Layer 7 of a small transformer language model trained on English Wikipedia (13 layers, counted from 0, width 64).
A neuron's activation on a vector x is quick GELU(weights . x), where the dot is the dot product. Quick GELU of z is z times sigmoid(1.702 z).
The model reads these tokens: " will" " defeat" " the" " " "e" "vil" "." " The" " show" " features" " a" " similar" " narrative" "/" "re" "al" "ity" " game" " structure" " to" " the" " " "2" "0"

The vector x that enters this layer's MLP at each token. A number n stands for (n - 128) times 0.038.
0 " will": 97, 88, 109, 89, 158, 115, 118, 81, 153, 161, 137, 116, 117, 128, 138, 156, 96, 179, 169, 140, 117, 125, 163, 211, 110, 182, 87, 131, 88, 118, 155, 138, 143, 103, 137, 124, 124, 142, 109, 64, 146, 127, 141, 137, 135, 106, 135, 97, 100, 140, 116, 157, 122, 136, 119, 138, 148, 160, 111, 144, 174, 93, 117, 121
1 " defeat": 119, 81, 96, 96, 146, 118, 152, 76, 155, 150, 151, 125, 139, 145, 145, 137, 115, 170, 131, 111, 139, 101, 167, 177, 122, 191, 99, 123, 65, 117, 196, 115, 149, 130, 145, 133, 121, 138, 109, 65, 118, 138, 130, 150, 146, 115, 142, 112, 109, 105, 124, 149, 123, 156, 129, 133, 117, 183, 101, 158, 126, 100, 103, 114
2 " the": 123, 78, 97, 113, 145, 88, 148, 79, 124, 126, 118, 126, 115, 129, 174, 160, 103, 164, 155, 126, 136, 101, 147, 163, 109, 172, 114, 124, 67, 117, 162, 130, 173, 144, 133, 128, 134, 131, 150, 104, 109, 93, 179, 143, 128, 171, 133, 112, 102, 91, 142, 165, 112, 152, 112, 125, 126, 190, 95, 135, 155, 93, 124, 113
3 " ": 133, 77, 91, 139, 152, 143, 165, 70, 144, 128, 126, 106, 134, 106, 158, 176, 117, 141, 176, 131, 141, 131, 152, 152, 77, 178, 111, 169, 72, 116, 146, 123, 159, 153, 118, 119, 124, 107, 147, 114, 101, 113, 156, 150, 133, 142, 128, 120, 110, 98, 133, 182, 129, 149, 137, 112, 121, 141, 98, 98, 58, 117, 118, 128
4 "e": 112, 60, 113, 127, 161, 135, 164, 109, 145, 107, 136, 123, 135, 89, 125, 180, 146, 157, 146, 111, 134, 130, 149, 149, 114, 167, 119, 152, 96, 119, 165, 123, 161, 113, 160, 117, 125, 124, 134, 108, 77, 112, 140, 118, 148, 111, 141, 100, 125, 102, 154, 169, 134, 130, 135, 84, 107, 226, 65, 104, 127, 119, 108, 131
5 "vil": 106, 66, 102, 118, 130, 162, 176, 128, 133, 132, 103, 151, 114, 136, 118, 159, 148, 142, 111, 143, 131, 109, 129, 147, 96, 202, 110, 139, 96, 132, 180, 130, 141, 160, 109, 133, 121, 125, 120, 101, 109, 128, 163, 127, 131, 104, 96, 128, 112, 113, 115, 168, 107, 179, 148, 99, 126, 234, 88, 103, 118, 130, 119, 115
6 ".": 68, 75, 98, 133, 139, 127, 154, 81, 161, 147, 164, 124, 121, 123, 172, 199, 110, 131, 138, 115, 128, 108, 168, 139, 111, 177, 133, 108, 91, 100, 152, 148, 158, 147, 114, 94, 138, 125, 116, 88, 156, 151, 150, 146, 117, 120, 100, 108, 109, 93, 144, 152, 142, 148, 117, 133, 131, 194, 112, 141, 98, 138, 119, 123
7 " The": 122, 63, 92, 134, 120, 102, 144, 92, 121, 126, 106, 110, 83, 122, 184, 158, 101, 168, 161, 126, 139, 106, 152, 145, 114, 188, 121, 132, 97, 115, 166, 119, 191, 149, 116, 126, 127, 149, 153, 101, 99, 110, 159, 135, 132, 168, 112, 109, 104, 101, 131, 147, 127, 154, 101, 121, 132, 188, 84, 154, 157, 111, 119, 130
8 " show": 131, 78, 101, 152, 123, 137, 144, 77, 137, 135, 144, 138, 153, 139, 164, 114, 112, 136, 152, 126, 116, 99, 167, 123, 116, 230, 111, 151, 108, 132, 170, 143, 155, 130, 140, 116, 118, 147, 124, 77, 110, 121, 133, 135, 132, 99, 107, 118, 75, 125, 114, 155, 117, 163, 110, 98, 107, 193, 75, 167, 78, 129, 119, 144
9 " features": 125, 90, 131, 137, 141, 115, 136, 70, 129, 135, 145, 135, 135, 145, 173, 144, 114, 146, 139, 141, 134, 97, 165, 163, 93, 202, 117, 149, 78, 136, 180, 145, 129, 124, 133, 101, 132, 109, 115, 77, 126, 137, 145, 132, 133, 152, 118, 105, 96, 114, 143, 132, 114, 144, 100, 114, 98, 202, 63, 177, 123, 111, 107, 142
10 " a": 126, 70, 100, 119, 143, 106, 137, 79, 118, 118, 114, 117, 126, 111, 156, 160, 103, 152, 148, 138, 123, 133, 144, 162, 101, 181, 121, 166, 74, 123, 162, 160, 149, 153, 136, 114, 138, 127, 173, 104, 105, 103, 172, 114, 112, 176, 144, 105, 104, 94, 135, 156, 104, 113, 105, 122, 99, 196, 88, 155, 146, 111, 139, 132
11 " similar": 101, 82, 155, 93, 115, 135, 156, 59, 130, 99, 141, 137, 110, 124, 159, 173, 135, 145, 114, 104, 123, 120, 167, 143, 93, 202, 120, 155, 84, 136, 167, 156, 142, 132, 133, 112, 124, 115, 125, 81, 114, 165, 159, 115, 153, 168, 150, 129, 95, 107, 146, 153, 139, 124, 134, 116, 116, 190, 82, 145, 120, 110, 109, 124
12 " narrative": 119, 87, 139, 115, 117, 147, 140, 64, 118, 120, 157, 131, 126, 135, 140, 153, 126, 140, 105, 129, 110, 114, 174, 161, 103, 232, 122, 163, 66, 131, 158, 130, 129, 154, 144, 128, 134, 163, 119, 96, 131, 156, 146, 113, 124, 149, 122, 119, 86, 121, 131, 141, 125, 134, 108, 121, 114, 203, 83, 147, 114, 94, 118, 122
13 "/": 113, 90, 136, 108, 135, 142, 136, 53, 118, 132, 140, 94, 120, 114, 152, 157, 147, 141, 151, 153, 139, 119, 170, 148, 126, 196, 124, 168, 50, 119, 152, 147, 135, 184, 89, 123, 125, 123, 139, 103, 139, 148, 135, 108, 145, 147, 120, 102, 131, 87, 120, 181, 127, 119, 121, 128, 119, 171, 88, 125, 116, 128, 111, 131
14 "re": 98, 72, 103, 115, 151, 154, 152, 110, 143, 102, 136, 119, 121, 107, 126, 126, 145, 152, 154, 131, 128, 143, 161, 101, 122, 198, 128, 156, 92, 134, 174, 139, 112, 155, 162, 133, 112, 141, 144, 125, 132, 155, 136, 84, 129, 82, 137, 110, 124, 96, 135, 175, 136, 94, 120, 104, 112, 221, 67, 149, 127, 103, 114, 118
15 "al": 106, 95, 107, 91, 119, 158, 165, 71, 105, 125, 135, 113, 118, 115, 153, 164, 154, 134, 139, 127, 145, 136, 167, 133, 102, 177, 128, 126, 87, 140, 153, 114, 134, 158, 160, 163, 134, 113, 120, 118, 159, 148, 143, 88, 145, 162, 122, 101, 121, 120, 126, 148, 112, 120, 133, 109, 112, 247, 80, 126, 135, 102, 93, 116
16 "ity": 122, 91, 106, 118, 133, 161, 155, 88, 113, 134, 132, 121, 114, 128, 154, 162, 132, 129, 116, 126, 117, 128, 152, 97, 90, 196, 138, 132, 81, 151, 147, 142, 118, 155, 155, 138, 141, 131, 106, 112, 145, 134, 144, 111, 123, 123, 131, 161, 96, 108, 133, 189, 105, 147, 110, 123, 119, 249, 107, 145, 102, 78, 100, 107
17 " game": 127, 86, 109, 124, 129, 125, 131, 69, 130, 148, 135, 148, 118, 116, 162, 110, 129, 122, 128, 147, 132, 119, 179, 114, 104, 239, 135, 125, 74, 129, 170, 146, 140, 162, 131, 118, 142, 153, 121, 106, 141, 119, 113, 108, 133, 98, 137, 138, 91, 90, 120, 189, 125, 161, 136, 125, 105, 198, 108, 146, 106, 92, 116, 121
18 " structure": 113, 102, 140, 125, 121, 142, 128, 69, 121, 160, 137, 124, 126, 155, 147, 133, 129, 123, 127, 134, 112, 97, 163, 130, 94, 237, 125, 156, 64, 121, 166, 132, 96, 171, 160, 104, 143, 148, 113, 101, 152, 140, 125, 129, 139, 124, 141, 119, 92, 111, 150, 139, 106, 122, 129, 131, 100, 196, 98, 172, 138, 100, 107, 130
19 " to": 132, 112, 102, 120, 150, 99, 107, 87, 112, 157, 131, 106, 128, 100, 171, 157, 112, 141, 149, 135, 153, 144, 173, 146, 93, 183, 135, 136, 56, 136, 175, 133, 133, 146, 124, 98, 111, 144, 136, 84, 117, 119, 159, 138, 111, 158, 146, 117, 142, 106, 127, 159, 121, 129, 118, 131, 114, 197, 75, 165, 118, 84, 108, 121
20 " the": 121, 96, 107, 109, 126, 89, 130, 87, 103, 112, 129, 123, 106, 92, 176, 180, 113, 168, 140, 134, 133, 128, 133, 152, 105, 180, 141, 141, 78, 125, 152, 134, 166, 149, 123, 99, 137, 131, 160, 107, 95, 82, 191, 129, 138, 150, 143, 99, 113, 102, 137, 184, 108, 150, 130, 129, 116, 204, 89, 126, 127, 99, 119, 128
21 " ": 125, 92, 112, 139, 143, 159, 151, 81, 130, 122, 129, 99, 127, 88, 155, 197, 127, 138, 168, 120, 138, 153, 145, 146, 80, 179, 123, 183, 87, 124, 137, 125, 144, 148, 108, 101, 124, 116, 149, 112, 95, 113, 166, 136, 135, 131, 132, 112, 114, 106, 129, 185, 127, 138, 151, 105, 124, 149, 89, 105, 41, 121, 109, 142
22 "2": 99, 79, 127, 109, 127, 122, 157, 105, 119, 108, 123, 136, 111, 106, 175, 172, 156, 149, 129, 119, 125, 133, 113, 106, 97, 197, 142, 176, 108, 131, 147, 128, 165, 147, 124, 116, 139, 113, 115, 106, 87, 83, 136, 132, 174, 152, 126, 86, 133, 110, 90, 187, 134, 162, 177, 82, 112, 155, 92, 140, 87, 129, 111, 148
23 "0": 107, 71, 137, 134, 133, 146, 146, 84, 122, 116, 112, 146, 128, 126, 153, 165, 140, 149, 123, 97, 105, 158, 144, 101, 92, 187, 146, 182, 102, 115, 136, 143, 165, 158, 89, 122, 132, 139, 113, 99, 122, 68, 130, 152, 167, 139, 103, 103, 121, 131, 122, 171, 89, 139, 155, 83, 119, 166, 80, 142, 126, 140, 119, 149

Each question shows the input weights of one neuron of the MLP. A number n stands for (n - 128) times 0.0054.

n128: 112, 120, 161, 120, 171, 149, 134, 147, 124, 90, 152, 78, 116, 67, 149, 116, 122, 139, 140, 120, 134, 121, 129, 180, 139, 106, 128, 145, 114, 120, 104, 122, 103, 124, 97, 126, 145, 117, 119, 156, 133, 165, 130, 121, 166, 71, 156, 85, 132, 113, 115, 144, 130, 124, 141, 175, 131, 53, 147, 103, 136, 185, 143, 130
On which token does it fire most? 13 "/"

n170: 124, 156, 89, 140, 112, 103, 124, 145, 138, 124, 132, 147, 141, 129, 125, 110, 118, 126, 116, 153, 122, 100, 102, 160, 133, 108, 139, 149, 116, 111, 131, 111, 165, 137, 119, 160, 148, 71, 150, 95, 128, 136, 119, 165, 128, 123, 166, 128, 111, 128, 154, 103, 94, 141, 121, 139, 162, 154, 140, 105, 135, 116, 147, 105
Its two highest activations, in order, are on tokens 2 " the", 1 " defeat"

n24: 133, 134, 90, 127, 99, 113, 110, 179, 131, 128, 142, 85, 151, 122, 134, 106, 128, 127, 112, 133, 130, 128, 111, 172, 106, 138, 140, 156, 119, 121, 151, 114, 154, 141, 124, 120, 158, 105, 136, 86, 152, 138, 151, 135, 139, 150, 128, 122, 84, 123, 129, 122, 114, 134, 116, 93, 131, 116, 152, 132, 129, 130, 172, 129
On which token does it fire most, and how strongly? 10 " a", at about 1.1

n64: 100, 108, 171, 174, 114, 52, 89, 175, 137, 138, 132, 158, 185, 71, 175, 139, 47, 115, 133, 164, 136, 187, 118, 113, 67, 74, 116, 71, 153, 180, 98, 168, 121, 91, 122, 113, 104, 132, 133, 70, 145, 133, 168, 168, 100, 131, 145, 120, 98, 142, 165, 117, 146, 153, 135, 178, 120, 118, 119, 111, 120, 121, 150, 89
On which token does it fire most? 19 " to"

n14: 120, 159, 93, 141, 126, 134, 121, 106, 127, 126, 113, 103, 95, 164, 156, 115, 96, 155, 128, 111, 120, 115, 146, 117, 126, 142, 120, 99, 162, 154, 113, 138, 77, 133, 96, 155, 111, 138, 164, 99, 169, 137, 115, 131, 115, 92, 131, 136, 125, 137, 131, 125, 128, 141, 93, 108, 117, 127, 155, 148, 119, 144, 155, 89
On which token does it fire most, and how strongly? 8 " show", at about 0.51

n218: 145, 94, 117, 99, 132, 161, 133, 155, 138, 106, 171, 148, 100, 112, 127, 128, 105, 120, 137, 154, 119, 149, 117, 108, 115, 108, 88, 152, 131, 155, 114, 179, 126, 102, 147, 134, 112, 115, 126, 146, 96, 134, 160, 112, 171, 80, 150, 121, 130, 148, 108, 167, 127, 149, 149, 152, 114, 129, 142, 166, 109, 112, 110, 114
Its two highest activations, in order, are on tokens 14 "re", 22 "2"

n71: 163, 102, 142, 133, 136, 122, 142, 122, 152, 143, 112, 134, 157, 117, 125, 125, 131, 142, 139, 138, 140, 129, 120, 131, 144, 134, 116, 125, 135, 114, 95, 122, 102, 99, 76, 165, 153, 93, 143, 129, 101, 130, 133, 188, 131, 115, 119, 118, 116, 139, 184, 100, 108, 123, 125, 140, 162, 116, 125, 138, 120, 133, 138, 121
On which token does it fire most, and how strongly? 3 " ", at about 0.23

n111: 128, 131, 197, 169, 158, 128, 119, 91, 144, 161, 117, 115, 143, 125, 118, 111, 112, 108, 124, 104, 122, 118, 126, 151, 117, 157, 147, 126, 114, 119, 120, 126, 74, 139, 106, 143, 138, 174, 139, 116, 143, 125, 138, 118, 150, 116, 130, 131, 96, 123, 101, 111, 149, 95, 107, 162, 120, 81, 137, 132, 144, 161, 162, 126
On which token does it fire most? 18 " structure"

n154: 78, 130, 148, 196, 127, 142, 132, 165, 149, 95, 182, 162, 123, 86, 120, 88, 148, 126, 135, 152, 120, 170, 98, 205, 158, 100, 69, 166, 157, 145, 110, 183, 114, 130, 159, 122, 104, 80, 132, 108, 96, 146, 107, 136, 137, 45, 210, 102, 149, 151, 140, 103, 116, 77, 133, 92, 115, 139, 112, 117, 188, 150, 114, 123
On which three tokens does it fire most, strongest first? 4 "e", 14 "re", 0 " will"

n253: 126, 121, 123, 102, 141, 156, 124, 154, 137, 125, 153, 105, 93, 131, 127, 118, 129, 117, 154, 129, 147, 137, 121, 105, 76, 106, 137, 109, 152, 133, 131, 181, 81, 126, 149, 149, 96, 119, 140, 130, 166, 133, 146, 112, 127, 120, 92, 89, 118, 135, 82, 131, 125, 139, 138, 148, 114, 135, 126, 134, 114, 101, 149, 117
On which token does it fire most, and how strongly? 14 "re", at about 1

n126: 143, 163, 152, 124, 158, 138, 127, 124, 127, 137, 158, 113, 109, 157, 137, 86, 102, 125, 120, 109, 92, 107, 111, 163, 131, 98, 143, 160, 97, 97, 161, 178, 121, 85, 142, 122, 140, 113, 134, 118, 104, 179, 89, 144, 157, 122, 140, 85, 131, 133, 105, 173, 173, 130, 121, 141, 107, 101, 161, 151, 111, 162, 111, 119
On which token does it fire most? 1 " defeat"

n78: 115, 109, 110, 149, 115, 128, 132, 157, 151, 84, 207, 83, 104, 104, 159, 147, 117, 135, 118, 135, 105, 170, 81, 148, 108, 98, 147, 129, 79, 85, 113, 131, 146, 161, 61, 117, 133, 112, 113, 149, 129, 167, 132, 145, 116, 101, 148, 85, 142, 115, 118, 123, 181, 115, 159, 169, 164, 87, 167, 63, 137, 144, 152, 100
On which three tokens does it fire most, strongest first? 6 ".", 21 " ", 3 " "

n56: 116, 139, 130, 143, 108, 101, 107, 151, 152, 76, 88, 72, 120, 158, 141, 96, 132, 113, 134, 145, 160, 164, 128, 145, 122, 104, 131, 113, 118, 86, 121, 115, 134, 138, 118, 139, 133, 118, 166, 84, 112, 169, 116, 136, 142, 137, 136, 116, 136, 141, 81, 103, 116, 131, 117, 147, 129, 116, 99, 158, 159, 130, 148, 131
On which token does it fire most, and how strongly? 7 " The", at about 0.47

n127: 112, 165, 129, 148, 141, 126, 147, 135, 118, 153, 141, 171, 126, 89, 137, 111, 125, 180, 145, 113, 62, 123, 137, 114, 133, 135, 130, 126, 144, 121, 125, 142, 126, 130, 126, 137, 157, 127, 102, 146, 130, 110, 120, 110, 123, 120, 179, 127, 160, 131, 150, 110, 129, 105, 132, 99, 133, 141, 141, 110, 129, 66, 112, 121
Its two highest activations, in order, are on tokens 14 "re", 16 "ity"

n204: 95, 122, 125, 97, 118, 134, 170, 124, 165, 131, 153, 96, 111, 129, 144, 134, 107, 148, 148, 138, 118, 146, 125, 117, 107, 154, 122, 153, 121, 147, 134, 106, 124, 128, 121, 121, 100, 132, 156, 120, 130, 114, 123, 147, 123, 96, 137, 135, 114, 128, 139, 151, 124, 128, 81, 144, 108, 145, 98, 117, 139, 126, 126, 104
On which token does it fire most, and how strongly? 14 "re", at about 2.8

n75: 109, 137, 130, 149, 161, 159, 131, 120, 98, 140, 102, 154, 103, 116, 123, 118, 136, 138, 107, 150, 106, 129, 82, 137, 144, 115, 105, 148, 109, 104, 131, 174, 127, 117, 135, 152, 86, 118, 148, 100, 77, 153, 140, 113, 170, 122, 117, 81, 180, 143, 134, 97, 148, 133, 126, 111, 149, 149, 137, 141, 176, 179, 131, 119
On which token does it fire most? 5 "vil"

n48: 156, 132, 161, 138, 131, 97, 61, 133, 137, 149, 117, 102, 140, 170, 158, 87, 70, 142, 116, 142, 124, 119, 132, 125, 111, 143, 120, 121, 144, 111, 128, 143, 75, 146, 99, 125, 113, 148, 154, 101, 146, 136, 144, 128, 139, 154, 144, 143, 78, 134, 141, 99, 139, 86, 106, 149, 131, 142, 153, 83, 143, 115, 119, 93
On which token does it fire most? 18 " structure"

n59: 138, 112, 139, 108, 144, 112, 113, 104, 110, 138, 171, 152, 121, 117, 152, 128, 88, 100, 103, 105, 121, 123, 116, 122, 151, 120, 124, 103, 139, 128, 122, 157, 100, 133, 149, 125, 158, 187, 111, 116, 128, 137, 159, 123, 115, 100, 113, 153, 93, 134, 139, 92, 126, 108, 120, 147, 134, 144, 125, 132, 142, 126, 171, 147
On which three tokens does it fire most, strongest first? 12 " narrative", 18 " structure", 6 "."

n19: 134, 146, 136, 111, 180, 142, 102, 103, 101, 121, 230, 121, 122, 8, 124, 51, 104, 140, 151, 132, 138, 175, 132, 139, 211, 80, 72, 143, 99, 102, 119, 127, 108, 130, 164, 142, 125, 157, 148, 91, 128, 153, 121, 133, 180, 89, 126, 59, 115, 154, 133, 134, 130, 30, 112, 123, 138, 94, 136, 131, 171, 123, 150, 123
On which token does it fire most, and how strongly? 0 " will", at about 1.9

n152: 149, 118, 126, 140, 138, 105, 117, 120, 104, 132, 162, 108, 150, 137, 118, 109, 125, 151, 144, 154, 112, 119, 120, 103, 105, 133, 91, 157, 122, 123, 146, 177, 112, 107, 115, 147, 134, 104, 135, 127, 167, 121, 159, 135, 143, 110, 144, 142, 93, 119, 136, 139, 155, 156, 115, 92, 164, 126, 172, 69, 115, 113, 118, 95
On which token does it fire most? 3 " "

n129: 161, 139, 137, 97, 142, 132, 131, 132, 133, 138, 117, 95, 105, 73, 164, 109, 123, 141, 177, 88, 135, 116, 116, 183, 136, 135, 73, 140, 160, 145, 141, 111, 115, 101, 87, 128, 110, 101, 114, 135, 122, 147, 106, 140, 169, 89, 148, 141, 101, 133, 83, 113, 146, 102, 130, 163, 130, 87, 128, 131, 117, 89, 165, 138
On which token does it fire most, and how strongly? 0 " will", at about 1.7

n123: 111, 126, 185, 146, 126, 135, 110, 148, 126, 99, 133, 124, 81, 164, 134, 126, 83, 161, 155, 141, 144, 140, 105, 117, 126, 95, 115, 112, 153, 123, 116, 111, 145, 124, 137, 122, 53, 137, 145, 131, 110, 132, 155, 147, 66, 145, 107, 99, 123, 136, 146, 135, 153, 129, 125, 128, 172, 126, 82, 111, 166, 133, 152, 156
On which token does it fire most? 7 " The"

n244: 131, 132, 113, 99, 101, 163, 141, 157, 108, 132, 126, 127, 103, 94, 162, 151, 122, 141, 149, 143, 134, 191, 96, 144, 149, 89, 141, 144, 113, 135, 91, 179, 124, 112, 138, 104, 104, 160, 163, 127, 111, 133, 133, 102, 176, 124, 119, 82, 128, 142, 121, 86, 159, 135, 120, 120, 162, 88, 104, 111, 144, 125, 113, 134
On which three tokens does it fire most, strongest first? 21 " ", 22 "2", 20 " the"

n173: 188, 134, 170, 159, 153, 114, 104, 180, 141, 105, 147, 145, 120, 102, 173, 110, 111, 97, 148, 136, 132, 105, 97, 156, 175, 130, 95, 79, 145, 113, 133, 200, 100, 58, 93, 104, 73, 86, 183, 123, 109, 163, 178, 107, 135, 148, 201, 79, 113, 133, 132, 138, 61, 60, 119, 148, 141, 95, 131, 158, 165, 82, 133, 98
Its two highest activations, in order, are on tokens 10 " a", 0 " will"

n196: 61, 172, 142, 208, 69, 111, 174, 185, 167, 118, 129, 152, 164, 91, 133, 94, 107, 168, 133, 106, 148, 152, 124, 144, 132, 135, 98, 102, 154, 127, 113, 120, 119, 121, 138, 162, 102, 119, 134, 81, 143, 134, 137, 67, 129, 122, 72, 166, 110, 147, 52, 97, 105, 180, 89, 147, 181, 132, 139, 118, 152, 114, 108, 129
On which token does it fire most, and how strongly? 5 "vil", at about 0.15

n220: 154, 154, 127, 116, 147, 150, 145, 151, 125, 148, 130, 90, 125, 45, 129, 113, 159, 171, 121, 181, 141, 196, 78, 103, 119, 55, 93, 112, 120, 228, 115, 143, 150, 78, 161, 192, 136, 93, 92, 167, 100, 160, 162, 102, 143, 104, 166, 100, 151, 137, 119, 142, 118, 75, 121, 101, 131, 124, 91, 79, 176, 97, 109, 67
On which three tokens does it fire most, strongest first? 15 "al", 4 "e", 14 "re"

n25: 121, 132, 124, 119, 121, 157, 120, 114, 119, 137, 147, 146, 145, 92, 122, 120, 127, 137, 106, 154, 120, 130, 144, 147, 92, 93, 130, 129, 136, 134, 129, 171, 124, 103, 146, 139, 157, 98, 120, 123, 122, 133, 121, 167, 164, 148, 157, 132, 127, 124, 71, 163, 176, 166, 80, 158, 104, 96, 139, 134, 111, 130, 151, 130
On which three tokens does it fire most, strongest first? 3 " ", 22 "2", 0 " will"

n116: 125, 136, 159, 164, 132, 166, 160, 122, 165, 131, 168, 158, 168, 158, 163, 62, 137, 126, 135, 137, 60, 201, 84, 118, 103, 116, 121, 154, 155, 153, 115, 163, 161, 118, 60, 160, 92, 131, 118, 109, 141, 119, 110, 121, 91, 146, 121, 99, 125, 160, 108, 122, 91, 66, 146, 125, 130, 110, 149, 101, 139, 77, 135, 149
On which token does it fire most? 23 "0"

n130: 140, 144, 160, 144, 149, 80, 56, 131, 146, 81, 176, 148, 98, 112, 157, 144, 108, 119, 133, 141, 139, 98, 110, 138, 99, 118, 125, 112, 143, 95, 140, 155, 105, 137, 120, 152, 92, 85, 86, 86, 191, 144, 159, 114, 151, 91, 100, 149, 171, 116, 122, 78, 141, 163, 104, 139, 143, 85, 158, 114, 101, 142, 183, 134
On which token does it fire most, and how strongly? 6 ".", at about 0.23

n142: 139, 151, 110, 145, 118, 91, 117, 113, 134, 119, 139, 105, 133, 96, 135, 125, 153, 129, 94, 119, 129, 137, 115, 128, 111, 119, 113, 135, 143, 85, 127, 119, 150, 106, 139, 123, 118, 142, 152, 135, 152, 123, 160, 143, 146, 153, 132, 128, 140, 142, 129, 147, 172, 169, 126, 145, 166, 129, 133, 137, 105, 98, 117, 64
On which token does it fire most? 20 " the"

n63: 134, 125, 114, 168, 108, 107, 118, 115, 105, 124, 141, 105, 141, 124, 111, 119, 139, 171, 94, 152, 110, 127, 128, 135, 97, 110, 117, 141, 122, 147, 157, 162, 134, 114, 103, 127, 119, 128, 125, 147, 120, 150, 163, 154, 175, 89, 127, 114, 95, 114, 138, 148, 134, 140, 117, 129, 138, 127, 170, 110, 120, 90, 131, 133
Its two highest activations, in order, are on tokens 20 " the", 3 " "

n62: 115, 116, 134, 107, 100, 124, 122, 109, 93, 133, 120, 161, 135, 118, 142, 132, 107, 170, 109, 136, 145, 142, 119, 126, 91, 100, 126, 78, 111, 121, 147, 140, 111, 103, 101, 158, 156, 159, 166, 129, 138, 111, 185, 107, 130, 176, 126, 133, 105, 174, 129, 89, 148, 146, 97, 132, 135, 95, 143, 118, 150, 122, 156, 140
Its two highest activations, in order, are on tokens 2 " the", 7 " The"

n35: 173, 154, 133, 131, 116, 123, 125, 148, 140, 107, 169, 150, 102, 142, 111, 133, 129, 133, 150, 113, 138, 131, 110, 133, 163, 147, 86, 117, 124, 134, 112, 131, 149, 134, 139, 135, 117, 162, 153, 113, 124, 116, 130, 105, 156, 124, 124, 127, 117, 153, 148, 102, 126, 114, 125, 117, 146, 135, 115, 107, 97, 145, 101, 100
Its two highest activations, in order, are on tokens 8 " show", 4 "e"

n15: 165, 148, 136, 196, 152, 93, 97, 151, 112, 130, 146, 145, 161, 94, 167, 123, 153, 153, 114, 128, 94, 113, 132, 144, 113, 138, 129, 76, 117, 130, 148, 135, 90, 66, 144, 137, 85, 115, 123, 118, 115, 211, 126, 110, 181, 113, 181, 119, 107, 174, 134, 119, 170, 122, 75, 134, 140, 114, 111, 109, 130, 141, 144, 108
On which token does it fire most? 9 " features"

n182: 121, 133, 129, 165, 131, 106, 88, 140, 118, 129, 93, 134, 122, 88, 143, 85, 107, 134, 129, 109, 120, 138, 106, 146, 149, 113, 74, 139, 142, 96, 144, 106, 134, 135, 115, 88, 133, 161, 132, 76, 130, 132, 154, 94, 168, 142, 115, 88, 153, 151, 135, 118, 96, 151, 125, 166, 123, 104, 120, 149, 143, 168, 123, 134
Its two highest activations, in order, are on tokens 7 " The", 0 " will"

n49: 163, 158, 109, 120, 110, 113, 125, 141, 136, 108, 175, 109, 127, 112, 113, 140, 149, 118, 151, 144, 115, 141, 138, 132, 163, 83, 109, 112, 125, 77, 109, 136, 165, 108, 124, 126, 96, 160, 120, 118, 106, 119, 132, 179, 133, 103, 132, 89, 148, 121, 115, 139, 112, 138, 113, 124, 151, 122, 125, 129, 131, 138, 111, 148
On which token does it fire most, and how strongly? 0 " will", at about 0.13

n232: 107, 138, 120, 103, 137, 157, 142, 131, 152, 119, 107, 95, 182, 144, 115, 117, 97, 145, 134, 165, 146, 148, 110, 106, 135, 152, 120, 149, 138, 137, 133, 112, 118, 124, 126, 98, 123, 140, 162, 142, 110, 112, 143, 175, 124, 150, 128, 146, 97, 149, 139, 147, 115, 108, 101, 160, 128, 117, 155, 124, 121, 99, 130, 129
On which token does it fire most? 3 " "

n66: 109, 147, 104, 123, 85, 105, 91, 104, 144, 113, 188, 120, 136, 155, 174, 141, 58, 126, 156, 145, 125, 196, 99, 183, 140, 87, 137, 102, 121, 171, 129, 162, 106, 115, 141, 102, 75, 112, 167, 74, 167, 111, 136, 120, 74, 125, 119, 153, 146, 130, 129, 79, 140, 133, 103, 121, 130, 113, 148, 145, 177, 143, 128, 130
Its two highest activations, in order, are on tokens 0 " will", 19 " to"

n72: 113, 143, 145, 107, 153, 60, 76, 110, 152, 187, 181, 100, 91, 165, 120, 100, 93, 188, 134, 158, 90, 165, 102, 198, 126, 123, 67, 97, 136, 80, 98, 135, 135, 69, 166, 147, 62, 134, 81, 108, 189, 109, 151, 107, 153, 81, 147, 98, 146, 180, 100, 123, 137, 71, 110, 155, 189, 116, 137, 89, 201, 86, 170, 103
Its two highest activations, in order, are on tokens 0 " will", 1 " defeat"

n195: 190, 135, 117, 135, 140, 129, 102, 125, 131, 136, 150, 93, 169, 163, 132, 126, 141, 121, 133, 126, 143, 153, 112, 128, 90, 130, 104, 113, 136, 129, 126, 136, 125, 146, 99, 153, 104, 105, 152, 122, 136, 138, 130, 98, 111, 137, 147, 105, 85, 88, 116, 65, 118, 76, 102, 126, 150, 141, 103, 135, 142, 103, 170, 127
On which token does it fire most, and how strongly? 10 " a", at about 1.1